Layer 2 of a small transformer language model trained on English Wikipedia (25 layers, counted from 0, width 96). Numbers have three digits each and are written without spaces.
In attention head 0, each number of a token's query or key is one row of weights dot the token's vector x plus its bias. A token spreads its attention over itself and the tokens before it by the softmax of 0.177 times query dot key.
The model reads these tokens: " has" " cl" "ose" " to" " 1," "5" "00" " em" "pl" "oy" "e" "es" " ac" "ross" " Ind" "ia." " It" " is" " rec" "ogn" "ized" " among" " T" "op" " Re" "al" " E" "st" "ate" " Te" "ch" " St"

Query weights of the head. A number n stands for (n - 500) times 0.0017.
q0 (bias 0.020): 540566507562574267585486634580701522438338377351697604612624427675453233344392655598450505446478530345626433277406177420401509515980364496562494489615563536457492573488601462460558547431405413716429604562437391681522487433400651510441276393621448606376462610408432539506408483122508642457
q1 (bias -0.020): 450301475453622602504396482540497652763639503476347560470444543715688295482521685595527581651412467513432353449483376589540440391442574401738431393560450535515558476295441514532351418463189569528272438552339361871463473520425594470571581487460354496568613495497319551594627183587570584728
q2 (bias -0.044): 520630408655401333397673500513649655636606590490523398666394443489224368495746582402482346740290428454599498357483602718633383344531527484632569253667436586534504660601366533618587472423488312384445597581332396630578436512545472363643575334487298533408665396486382501531507696598520438638
q3 (bias -0.072): 417412596568214414496348680634511378412516467442460449343746594398429553418606327358543723491637643468350329468484550405504225491409624432418321275588372513680435631436439575593566438625371568350306414560682581425766534462374668517566584508491416500658384578623573368747431505515390557543
q4 (bias -0.021): 553478527463437388474577539549384512724351514553305533523517448660457489369629566457548615359494290164621555420518427577523533579479277458667407389520547571432269624211468731581582768548424469621546540498633534562427631516436430464569603292563294579520469421553396278491489515535635574509
q5 (bias -0.053): 569401604386249542181645676549560597517463364536529633271508753543654575709406403573722517435658388699762343487762674141737544613443604514380690298473379485446484398511359321556647510513417470488347477562543472361564629442409548674362617638323644293456554514276395506677332431515547545352
q6 (bias 0.020): 483561474586504446586376752682546359428483477337182335669655484583468541555535499554498580831573463562594558364600534537352473590477533510409648521484521631564518546339609378600421436700409625312398747449421410421538307498390467464314532574319629456486574541504494305506479434400419574557
q7 (bias -0.031): 503597489563568407526660473528520539575463447485474449446441732517421694382512325494346516400487432675443443609398572547441639317511264549490660431487270422481476611493493570428479473433420603711476571621700788396647409422625514455652468527477448480559577539348218310642509482400451526407
q8 (bias -0.016): 636377399393638548515278430411529526582528343762390537570454535249559517447449470652385389460458414477419498539468471554565602461398494359586443417382345399585265522879628438564686433438488619405549393344441447601657458355689580497651596560509554665418626504270669448560471594390469334555
q9 (bias 0.019): 571543359461537682440402780471404495314355357582410406584609537386373457643755418615493562538492510419477486451491432546604553456413350593642623689501568448515525431435471682506445558523625491514572396381356651394525304368581542272483439479529721566423512446418615440611478413579253571485
q10 (bias -0.012): 550423568648525601585308457495452427476355737851478652331517515549480535423546538738283468414568279580288301496455477423547348555363527389205433581741523411715456404482573515621758485456416473640302660695637418466532515667444634396587557365495274391461483426554414399553301527543601498758
q11 (bias -0.077): 406467776511221576397436613402502689400421426636606508195728624365558586481411488418430532259353552411658567383599688243714715541401490515266313559375654633351355684552327455655417614590372523420326460564312548395666711393402702748525594506316563353603677499373508556621430234430552623400
q12 (bias 0.015): 390490596198424424563613550670605442525598567600445699462507479658522540440532407419398443582559618554179440389468659433229294509286513462785498612570719450579645485616566528545628456498500345401432775438505423621591589483424452198459602660484570557364495585619172828378555634328509269694
q13 (bias -0.062): 409439646280541594296606295501472591166593667588535430410389522402449651578550499593511475318652577539489622708738483222574464626582649569542274441388413357496562575542582325536385614486678737608720445627446261579497340472457516432552294559467533224460600371396425438478479435648696462582
q14 (bias -0.043): 639500551446470619635537615402550549743373389423548421479602336401450507535622301425645521370528489445509445478497177628569457438548583736466473555395244462466533424488480122341489385702754550716483347499614493352782304326550473828500521651502633617594485502463608399501602368492568478612
q15 (bias -0.053): 480545457557568554542388547564463654491292563426762321362439710464491505563453586432469419450507564392514460533478576441350539392285429430449500463414450300667496635481500264515279424648451515383472591657524638294441569486540767660310667628446500508724708491666454582463596414312454633672
q16 (bias -0.094): 554653605636258620463466358445550706490363308439610577437378547661624407605242295460488530183506462624510594461343594434475640670509433423300550479480650533408449346282527314453662451774631742632391504586727526273915665414583651456474383591528548450493478316342424594675355373323374459470
q17 (bias -0.051): 406604577589443730658407404612607721610564505406472493383597403489458398537526350459300587314573672364543593558449486187461368403300680524368524565727684712403388621749232536427545545272568456648374517676457530494554444477436488514458530353356501442588338608573461623750489447487333462513
q18 (bias 0.055): 435674421678413675452209517578441449334362504439473538596612334503509754547509104337624695475375743506666456475237554634466626407567420666425293409558415428352402402667457544410356572636606527702439369271426513551380321434304627652423543476549565576686510523500787377741417565268416424479
q19 (bias 0.031): 453271461331708365466372487408473481622759561349574505454596641541524506506477543325431472651377444520421674481344237618523544541564515640519599482511694443626512718438483636469597468533474233472563435651440334384411438514498427422572347493436626770505463515712308500344682659571638461392
q20 (bias -0.008): 482480482458459351417497430424483540278370477594600704458326602556640476439376433310658173638563456652226405451744577428470381587554454566737509559493461395462469605344531401542578554677322443628501646247447497468533682621582321511416317663434622413637622301653435568473478615567665488611
q21 (bias 0.047): 564523553365707380547529582460723440666609404506738529405273478484464525445459789520576358774497275411212422353720567543316495369581450419719376542726659451478361672384582424843344483342537263532477771486480521576333592693322256256531348298472611274644427492467338658495644482449548416508
q22 (bias -0.002): 181463583454640431479484561437495507597543619523305568445505698553452539348457528491697585563571526308580348287518671384553409612509392491413454375305329423631471546506445636423493736603308415423435645598344510305474671640356655504517666565465539514470380576354518572590541621684502481414
q23 (bias -0.052): 492568364400787313377572408466504578643591278338461596420453479558506618608357259469613489303495452580440528393403368461568707592595206444375574632665505286644360543449779529517532405606447547629804639488513418367420575280577636364535602627509478560319639252330725552559502506642495507519
q24 (bias -0.006): 480313403275701442599311347367330446379555712581677516636714410405763426521685530535527505902409360571538541598490573505480751334708535584725466456307400616501508487586660427529501492603454588479659663407359403307069442520467447263646392477547503466490416434425398291694652599385295392568
q25 (bias -0.018): 434588443488406194326691606492424674452472382668657610439675521472479461422506549557627288640428466550485401318444382314664412566412490606678323586535282416613602633347389691505656543547429571679425349435342518203468457469491338473550425425439628565603498568570467633625484522309589491511
q26 (bias 0.046): 542482566530454466361525371661693388424354549647367310651430362396581547468554402711555391543329577573640153569565461582560482521478563616673576641424657276592502562566452631542450497461649493456518340729572467463249308292372533437325355507574539356537467442557707340444694472343583674401
q27 (bias -0.042): 547513431729501784728674454255524393520379391678658564596494471505292517598491366452600509403362594328592795562436442420502333452593670606421334609445597400534537410405436451579419411477457393686485457578613273616499583583333516569613537485648670471389531523567592493327367590249603523656
q28 (bias -0.002): 526487362620605495658640544655730482658402479294409555536602491604534340486309375258631568501431506473495662595448534578642402567431417362486472462779545482672520482580448473480409543435559563443485466519348343473514575846493344707469543466583504519549459337428518472493540507610372327364
q29 (bias 0.059): 442436380473733206793313375769629348644533665633383468481480453468463282315741418622406549649558515518553382372530640676230411286528474494650288324710566498375472527700409458371423720592632464541620230269302458821407651592458447612535364563628580581600336662660733292646376472767515078593
q30 (bias -0.031): 563658426632304409383635481620512823665246391352715650433395458634568385375404279278525772189554287452579513608425592296647632308466661356404572324220700554331492618447469358545566390603584550654425455365423723358815468416673687564548506711337602435563480451408490637596538353283684397530
q31 (bias -0.070): 600550539596269583474408416604686529632608272332708550250527551486382448628312259485485290353492513373465592269350562492567598499435362769186645500394488320355536569633446389463561588770523401277424512581488901312532652345655738321766537723426608626330776557448431517463622534306568394488

Key weights of the head. A number n stands for (n - 500) times 0.0015.
k0 (bias 0.123): 620340438552550654523598366564243290681578590846559495489455733511633556368575329400553382524552439424557522484455462519458837530276538481727587544416606406612643335438519546376380502508606440427523406421426661379431402586503513521424480632327586518547503620498325452355585333561480298422
k1 (bias 0.134): 468552456413487370389617516515513500085599478518452421461266521306318558523500598360460542649491631478450541597643669313379677519708585406409669586401381688647768303449442517418627523428558400344587683537607494360647525733509513633494363642465550363394313532552586533431551789592416520346
k2 (bias -0.152): 556458414328675570237509483665291459398491466500669437400663472156478582444599439388688515571842367449404473420568527412145271550369502629640566658475426320679510290490592720332600416431214586596457427189623553509717427473637604644561654738528577596577489546535573444571340588471447571465
k3 (bias -0.122): 487712410474529616455543608556522547529454658392613503519176630407517523639460514574423337636721519463444544481648547322429360643602270607568401605336556444365512368566699437422281500483522650449391512435373606542402503367639502488437485248628479766281483716436429530467387391399730535352
k4 (bias 0.085): 426647379477506720658538562452393363283637471656708530514613540640667439586493399652590461534478709376590435323561390493498538433508494486610513406427386269651541538517309555488527414433401572385325431507361301552704393508560586602394640681560565340264512586569374561553629395495520477496
k5 (bias -0.107): 693522410242480408528417407588696401630405502605544747588268409480311554262419457332326758665582522613368498446657583579634478575502465430214365611572441463492388477415525519517258307305428470367462573508609413432612484639513480525658658676620534535639445621694347831316744514379806581318
k6 (bias 0.123): 393471610574627461294563424687474645521325615569603584407542373502506655633355439518571456580604540549556389447474469423465647590554454485407403363318521247558498511389555536385423521575643478458522414591411478491528508536650471668520436337760303633258630502708539360418387716556499598327
k7 (bias -0.064): 531606549467582729592403633303443407634648526399545519604716371525585656750369704393555497502519407457695529279499542396527299656492709505664160517485713362397592467437494487419484376495546289367271398566586545585486509490387497590296640534696470415747478525442475693458560277640362296462
k8 (bias -0.074): 431544612666425489487519461457528477618543696350412314477707553460412602242477609439516665522640331608653642641410619402375428688625320482301522369563463688259430250354413475527440457506487459604482563504543430609304605568423556534597431380686512463605464541642367580520541513616445416489
k9 (bias 0.040): 436485791646348521539280304485514488608638659284420431372569505568511487654430488344373295490636373471617530485499528620334364511464643609556484436376547374324501410607478519394575418577518460465437586448480418474632540412527578578311742578427473491317571668711404495366733618527551478779
k10 (bias -0.217): 755505587251545368411691452331609580483338460427413572640426428499244469488446704386536328718347579591552722535571439380420739515513503438493587569557442569527419658325347463321639563346393527564523583342527544361496499524642476319499499483461457600600602449389390558564440467401429656424
k11 (bias -0.131): 596315327520334447491421537710501525513379655547532604541328727600349548441325500421717721743724515624538554483497501734414432484539425608550543480533248450324505555433592499282530573390408353512252540642585401591417445624562524432500721509693685417480552459426354573504480281391625328283
k12 (bias 0.150): 409511321473700318450762458553543421516383605349493296646525311388243594432475665505556363409601346576648632474406402731964674507558610618389625459428503585676433434513539594582212604436361535471344371464417521486336643581518639537671499437496428737495408438481725397453590621657535262429
k13 (bias -0.176): 339379599457315422368555429716655657640448580399535264512418559494675591459539557621481543584136383320395309504376857682540473434360313523298673532618691609527291568586371762786587407294496375306481363533479435497526578570604377198389517323307599574623630350424523828444746616592637599476
k14 (bias -0.138): 514580593476360534255560328448257581480593342635501303550613682447674316462484530412339631624386425174726402569665656312636674545497351503561386346353689314500384643273253540558553675639287530521451532536526448538661502630452682510812583489696507321671436532282364643622398336591502658490
k15 (bias -0.119): 476286386487377460432431555611377524679417442449511397608262681362610420590391481373489396627614633626642688466326311380546429498637573428470591531549571550418572658439746599572510429487562709266568500669473356718501476457557386279701463401679506548376362586390441601316430459396680582384
k16 (bias -0.160): 683463541657372662305587645355747351548496395696460376379689671308231674436308603440539566367635397352606406195644560379591703459511354483304505360437556539385348677572448377692497720536365424379395555680582513584407744719620573471399654540363639240479468664493507543464667430398390410238
k17 (bias -0.163): 550422376382408388539614516409460737464415447608364403554491751472436722514646574648495309869500306603476295544681347376388245470513445757686266587436324466574554339572746284715406473793446491435631545539581460496620551396480247397511746459490513624508587585471444579564367549563551379392
k18 (bias 0.042): 495650517622598421561595462489355749499456625492409304525450798471515251408621584430409388350610299525324501582640413356535452629575557451514611661373700392479428411187567445275511559555534523553459497668574602534661359319633464441487549490429628617633390320503450552462630420534312312510
k19 (bias 0.142): 367547384556624684445668446468529539554435282456332580708341394347593566379574578567488358376445670626581454728385394584490409444481379396475541510447422636380523402444533367538411642475593711394635268591620532415483463653632473724470483539695382317358430389633691401469406441405580669585
k20 (bias 0.082): 433686525476581396519610601412511546477594451400532353627367578369359679573411520543487603542477470600515474285133552571592564424444539480571569359606500519582446701563472640520498538255496558452645422712313489481333714599617447471526389498607371492481436486492493449437658563452315501423
k21 (bias 0.152): 525408526385722480688489631522283542456623478550274556573467577460707277533499579437535665437488563482632525555496505625581710562510613499640559358606520523669321441636415961248264380267444518170516657435369413485291401710361633575462431433673549394485418522674523325418654528689379481118
k22 (bias -0.057): 797520337455655457477422476346443608523254521447476448679579327254588483532555485473709773570496510759373602486486343528619523399596632435633596551545523508496702461387556351519443319295392466599336430543570548724444595532632699628531401422626420284643585322429524494529697407364573201516
k23 (bias -0.126): 601368563711320529710487532486405386557560260506518489508674615531499571593288437395650694226658479460368514679311583367695538470497621402395613481486729774513382389538306560615414397453564475284338403647460521631667537529465390508024446544483409430608383778441353477755542505391480468648
k24 (bias 0.108): 354590354702410653363348579625413442531543512334406534547453438506394514500400664509613404559479524309487475676403438695532265678331510466380495462609582406602476505350472572537441386536529491412516289437610534762713405228429392636539582249552535522661493640407658551356462449980088715770
k25 (bias -0.079): 276408413529550649447386612530532342465400746449395594537421490442513725419486459377335418415538340499251408484430530565570445601510555274547632465729536553421511303553543302316349491565489665484386595606480426472548496482513566504383650586646561682433597451432409470301517565493528573560
k26 (bias 0.116): 316500624471623655434305462498241414519527334372382721475631580615592648518546433431350554476699424534567634502433521349507568730436373504350492553452582556398605453277638382366574624435382568547434436328583411439531506682621497352434474580294469616521672463487474699492429479792221408664
k27 (bias -0.157): 662496392454424275665605385537571659653629419674535519517434565418804426635381385527295368492507528495477478303373454452415713386638352346620443498455488686473454424573455618405669525587468551331432696349431613661622600447628505349563476534413574478514382340437278619703476429255509573467
k28 (bias 0.081): 485446395568576457780531494331729495491411445865308520415552524298382422483522544617381699580426543442358564519611455356530494331804578638377532489447605713481473473591598472416211487628615355286705394727501396475472395292527353476668425392648386396529313600603524402686384191436541653558
k29 (bias 0.104): 333772560398491569396816314429505455681275402494552153433387704678516409662590514696443598443476446522537568553602320409480353630579591689639430592554515205524624204340383286519440517494523312735570661757421480329451502559532295507656325468428440167553449181636369380773613618636549465781
k30 (bias -0.161): 460487572762464782480583558441742587309542525493586419411470446312350610620238496455502370471687686741552637452521592598612544532442410392348561412761531281723575432702539628690149708277323482546376419523406514411603413599428454292391596598487502395390332529377647667617278498236526497364
k31 (bias -0.091): 621520590560528439423450695593389584663444794578451330794553275373412577542290557349484567561591550516635317501463385524556489573417608486695570610367682569514695344419749351353481498450384738685229428652491475471468517487286708566261326527595478276471599551512568450472396230182610510348

The vector x that enters this layer's attention at each token. A number n stands for (n - 500) times 0.0073.
0 " has": 728277422472384442491449623617529428530396542578615537514411524359277637444342544276522592665802588537462554307606584543751478516526542483581460513718451585469637355592624602464446419410396565478315597435422525628244410543602506397444533314512541604594484681353498674383501300291798388097
1 " cl": 724189378425450591521432573594531462565374634666630470530255538344285630416358544333552521569786588630482436195647479613694524501578527568497490591645576607468602518587598633535415384332467644350250560360507532600307590513501561420398569429514608545532446721351279520464508419258631443192
2 "ose": 714266334330355474454468624517533420572385612487592515526276526247349641508396605395533547718746584633430520276680513603496551484516568471525493570688489572504470418560669720483359470463469573496168605533485501570302561579561523380365571409572578488605479802336332590540439402212745413182
3 " to": 740254456455372432418393575522471445501365554479587570575350495310357668515327522411501514602785628558431527241625582593667553504526589443597467625651489547511563390561766716573352386460311551447294663497536536557312484634646449322412522403543611579529515716370279581418546414267687392129
4 " 1,": 706335395455378429429429600484519467410485603573564679544365464327328677450487535452560564671739627528393531228635592643606430391623558451451466582609559494415634453613606669495311478420398694388142694487447561654325486545605517394433654374448584615622488634381303505351514384317774352163
5 "5": 797265374411395490516454583475419369455416603565531556631346458382292628481504563427601472695792631498372493247576516543576505444516492558465457565676462600310609567546655671468311540359377565454163730537507608589423526508541428348420491451504514539626529763354419594459581439270815425129
6 "00": 767363382409479455586478610526431375511408584597487493540347489323247599472471485413621488707825564482389497169605547585632534380570558543450471552649453613363625555565618700530340535362443573435188612506512597569310466586521443316352492439505494566584621754334395649476579444275782422161
7 " em": 679314471463383486508407548577515390470442604708563541572221503369362732400375551343551495539759622518415532187579624595521522467625564589539555621617456554482662373517530571594402437326420675385230576515410460557265535552420592449548594342512621719575512660466334555531543307330745428065
8 "pl": 760285445428536522475467628506508350527414618608571490571290461295261703477319491476540486668737597531435481238590413601617468510537581610586451481687657628351552531553582613573502412315274672430272572372501569600369521633454535482352554451498494633532427697465303589424657348329761385121
9 "oy": 803286335437393360518414678568486364523393556472501498477270521256349629583418538475481503667715614495458542211627593554568585396464546529561482592676380654520534380616734616521370519369388529534301569544512468663272571650519494382388528456512524627602509667374289629455580401345819467134
10 "e": 717204359351319580462468613480525331576400574431586598534267483331312630432431567470437536716703621526441471240700473605537500529517493494547453630641518611524571475620617641495405481348409615524270578508527526690291565624534505408320511484550572597570555747397329561390551382327737417062
11 "es": 690236393377347508443456614518502339513391568406615595548295512364362649538436586451481485731666615542399537264642508557536462507469491520542498637663502609472615434554622631530396481337401597506258642467473486642280498616518568347426596418581570607554499813452407555478572272322827341043
12 " ac": 612315398383434598457430517599493433488396556553598616608328575335280661382446621333477466546761649569472519208691574658603526495568585448526463600703420533562605434560599618495373370427502550402242648542424567609220584593603503343368539507508611624573471707366300452459482351336723426080
13 "ross": 680340386425398464431556630531542354535444650526515543431353455274385678398423530388565545746717663540442616258619468564560562414570562469638475598797550542438490440595694620394499393364395639534178601498426446524286499597549514457310524447518510580608562784408310517336521363316753464141
14 " Ind": 679460430467510553596369585592411491409381675587526614593422499346231629559412524343552515674730558498418487146585532553575586379594656514572541538670427515407604362593625652461432419336326583412283603392567512646339622567471480425419546355447499597550404636437315644483591381396896465038
15 "ia.": 730329372451394397448400651417453384524445716464533649544294475378424700445425487394614522688764696512415562273620622482533426420471632454555441544621507624446584349666616632512375436285366570486290659504530550497265496571546544446511543316507593601605568696421417611433586365343788383066
16 " It": 640308354458446529504473588573469385478421623473465585562353492331276570514389543395473442733819566501395527224607481546661598340589657498621482637739407516454649354621577702443389418442307572404385632464483572550358621569451476389471528395482559537603580730422410636362551384348821429057
17 " is": 681296434464429442523396658596511415484394608511648559562351490459321706447357513378512440701817647465391558221652541583657552454474670466535516673652456605503579415519648552524442357368401566430315654436417557583261465605578537380534492360479489575600442766478455476361543342333756350078
18 " rec": 681370463374513490559434516655473427534292526599579583531320467322342711408358599350486438567798620620425457200699542747627518465574636476544429598604498596551572469611542598510408403372479591373248573462482567579147502613495548346412593366526594714485451666458299477557477362354710488168
19 "ogn": 631384421336468400468431593597530228519474682588507558569379451330312621470397486461599393680742588531379637386578493539604513457511528595530512554735532684462572381593688606588376376333332707463257564382449533587299554644500558481401538449463528562599507681511271525500630287299723432022
20 "ized": 704345404413369505444473694507493361449401639481593554585291401324372646410417593438579577710727650574377563236605508645637488507470622531526459560683576604520493387547699639412406433445326584480288574418467481615189534521450579454438570377523474531565504749538288560426590465303839315131
21 " among": 663289410477438428458464633568434407526445553557617573593372420335328554452403531427469508657766590572400567282567613653575500487591678464561498529718385544477589359578777680554360421379383579467229599442398548576198552570545620423447518342401512596578541776475302581359552394402663500051
22 " T": 720281433387417527487442566546542356487430589506513720587405484308252635473492573334553515637753692561569434197620506514613548279589481465604493671675529515501534418597646662389377348318318619423307683507499495593272569583536436453432523357495601701559482640453370441387572402441818325236
23 "op": 704278410459504378568437582555461230510463708489581560594319457270282694540353586505537503652676531514358537229609506577514596474440634557551495602731500568428564467528494609420450482343339603466342650454399511578326616553495513473393423380626557646632482724423275502561609307393857479096
24 " Re": 650265471390467418516443538589511340513397559436521646564387418300263633446421505414509489703737697536485524294771444651630546392621495455559462612654523515547566335676596577482438434334460687425197657424454552569227567669453470419423563437519549670604559642420268460360578388393792443207
25 "al": 681260356242347510513493613491549306461432715532601608637341398394312582476442536517538484629777517550389550210545556492501520486525513483538560622696420648477530432510632664489397370328423659497270534486470566708178605612488520455434512446479549592624514733500362507521590406373781416097
26 " E": 628268423368444489520391611548484341519479662437557639671318482363263618513467463427496534590749596491525451163665545615607513335629588417584515669599493541529589334586610725469372435364424614392292665497508518521263600670512433459460393362513525667674587660433328550434467380379802366163
27 "st": 797315349319519583499500644589493252500412697522530509506342405351335689463476553426569524680682637605475467178654385564552552507496564453509432565708588668457529571583594678364453385381268587382318628411519579557244515567563443442425378395542516622561494723436287575493582408363768421171
28 "ate": 698344372306384517505499686533465300495364662531576614495343421276423658478458569421515488654645552549445495154609556599510555413451605408558551651677465687522541401558684742376430373417424487500303606419516502689173573564538546377421544438583490568585506755466393543479522418375789415080
29 " Te": 596295334415453516559454642588463331551453648473632641510366430385315675536531538313470560667716619564490483172719463703627519329613547519482505692619459550488483426651674703384487410260424655414249539420490523613282612623461499429396400385496491571667493575456277569406540430401743414189
30 "ch": 790251366314491468507521670512465337504448668510633483580281522383321690430467479452518460679596608544411505173604533559491575495559599489613502580682529634501527495590633654442392459308295654463313565395552582579238510577523535529329464302572427623567455755519309600534599389451674389090
31 " St": 784234419368477576537415634596516274536417713417515605570342422362248711486403559465566476656745649595500444257662397561655565326549521464610420610650601594531469452612555693394481407340376620376343729406476532493282573524450459545503422321521577613576467625430315548408543407396773398216

Token 30 "ch".
Which two tokens does it look at most, in order? 29 " Te", 26 " E"

Token 16 " It".
To which token does it give the most attention? 16 " It"

Token 29 " Te".
Which token does it look at most, and with what share of its attention? 29 " Te", with about 20%

Token 19 "ogn".
To which token does it give the most attention? 18 " rec"

Token 23 "op".
To which token does it give the most attention? 22 " T"

Token 31 " St".
Which token does it look at most, and with what share of its attention? 31 " St", with about 30%

Token 26 " E".
Which token does it look at most, and with what share of its attention? 26 " E", with about 30%

Token 15 "ia.".
To which token does it give the most attention? 15 "ia."

Token 5 "5".
Which two tokens does it look at most, in order? 4 " 1,", 0 " has"

Token 8 "pl".
Which token does it look at most, and with what share of its attention? 7 " em", with about 60%

Token 6 "00".
To which token does it give the most attention? 4 " 1,"

Token 25 "al".
To which token does it give the most attention? 24 " Re"

Token 14 " Ind".
To which token does it give the most attention? 14 " Ind"

Token 9 "oy".
Which two tokens does it look at most, in order? 7 " em", 8 "pl"

Token 21 " among".
Which token does it look at most, and with what share of its attention? 21 " among", with about 40%

Token 4 " 1,".
Which two tokens does it look at most, in order? 0 " has", 4 " 1,"

Token 13 "ross".
Which token does it look at most, and with what share of its attention? 12 " ac", with about 50%

Token 27 "st".
To which token does it give the most attention? 26 " E"

Token 17 " is".
Which two tokens does it look at most, in order? 17 " is", 16 " It"

Token 20 "ized".
To which token does it give the most attention? 18 " rec"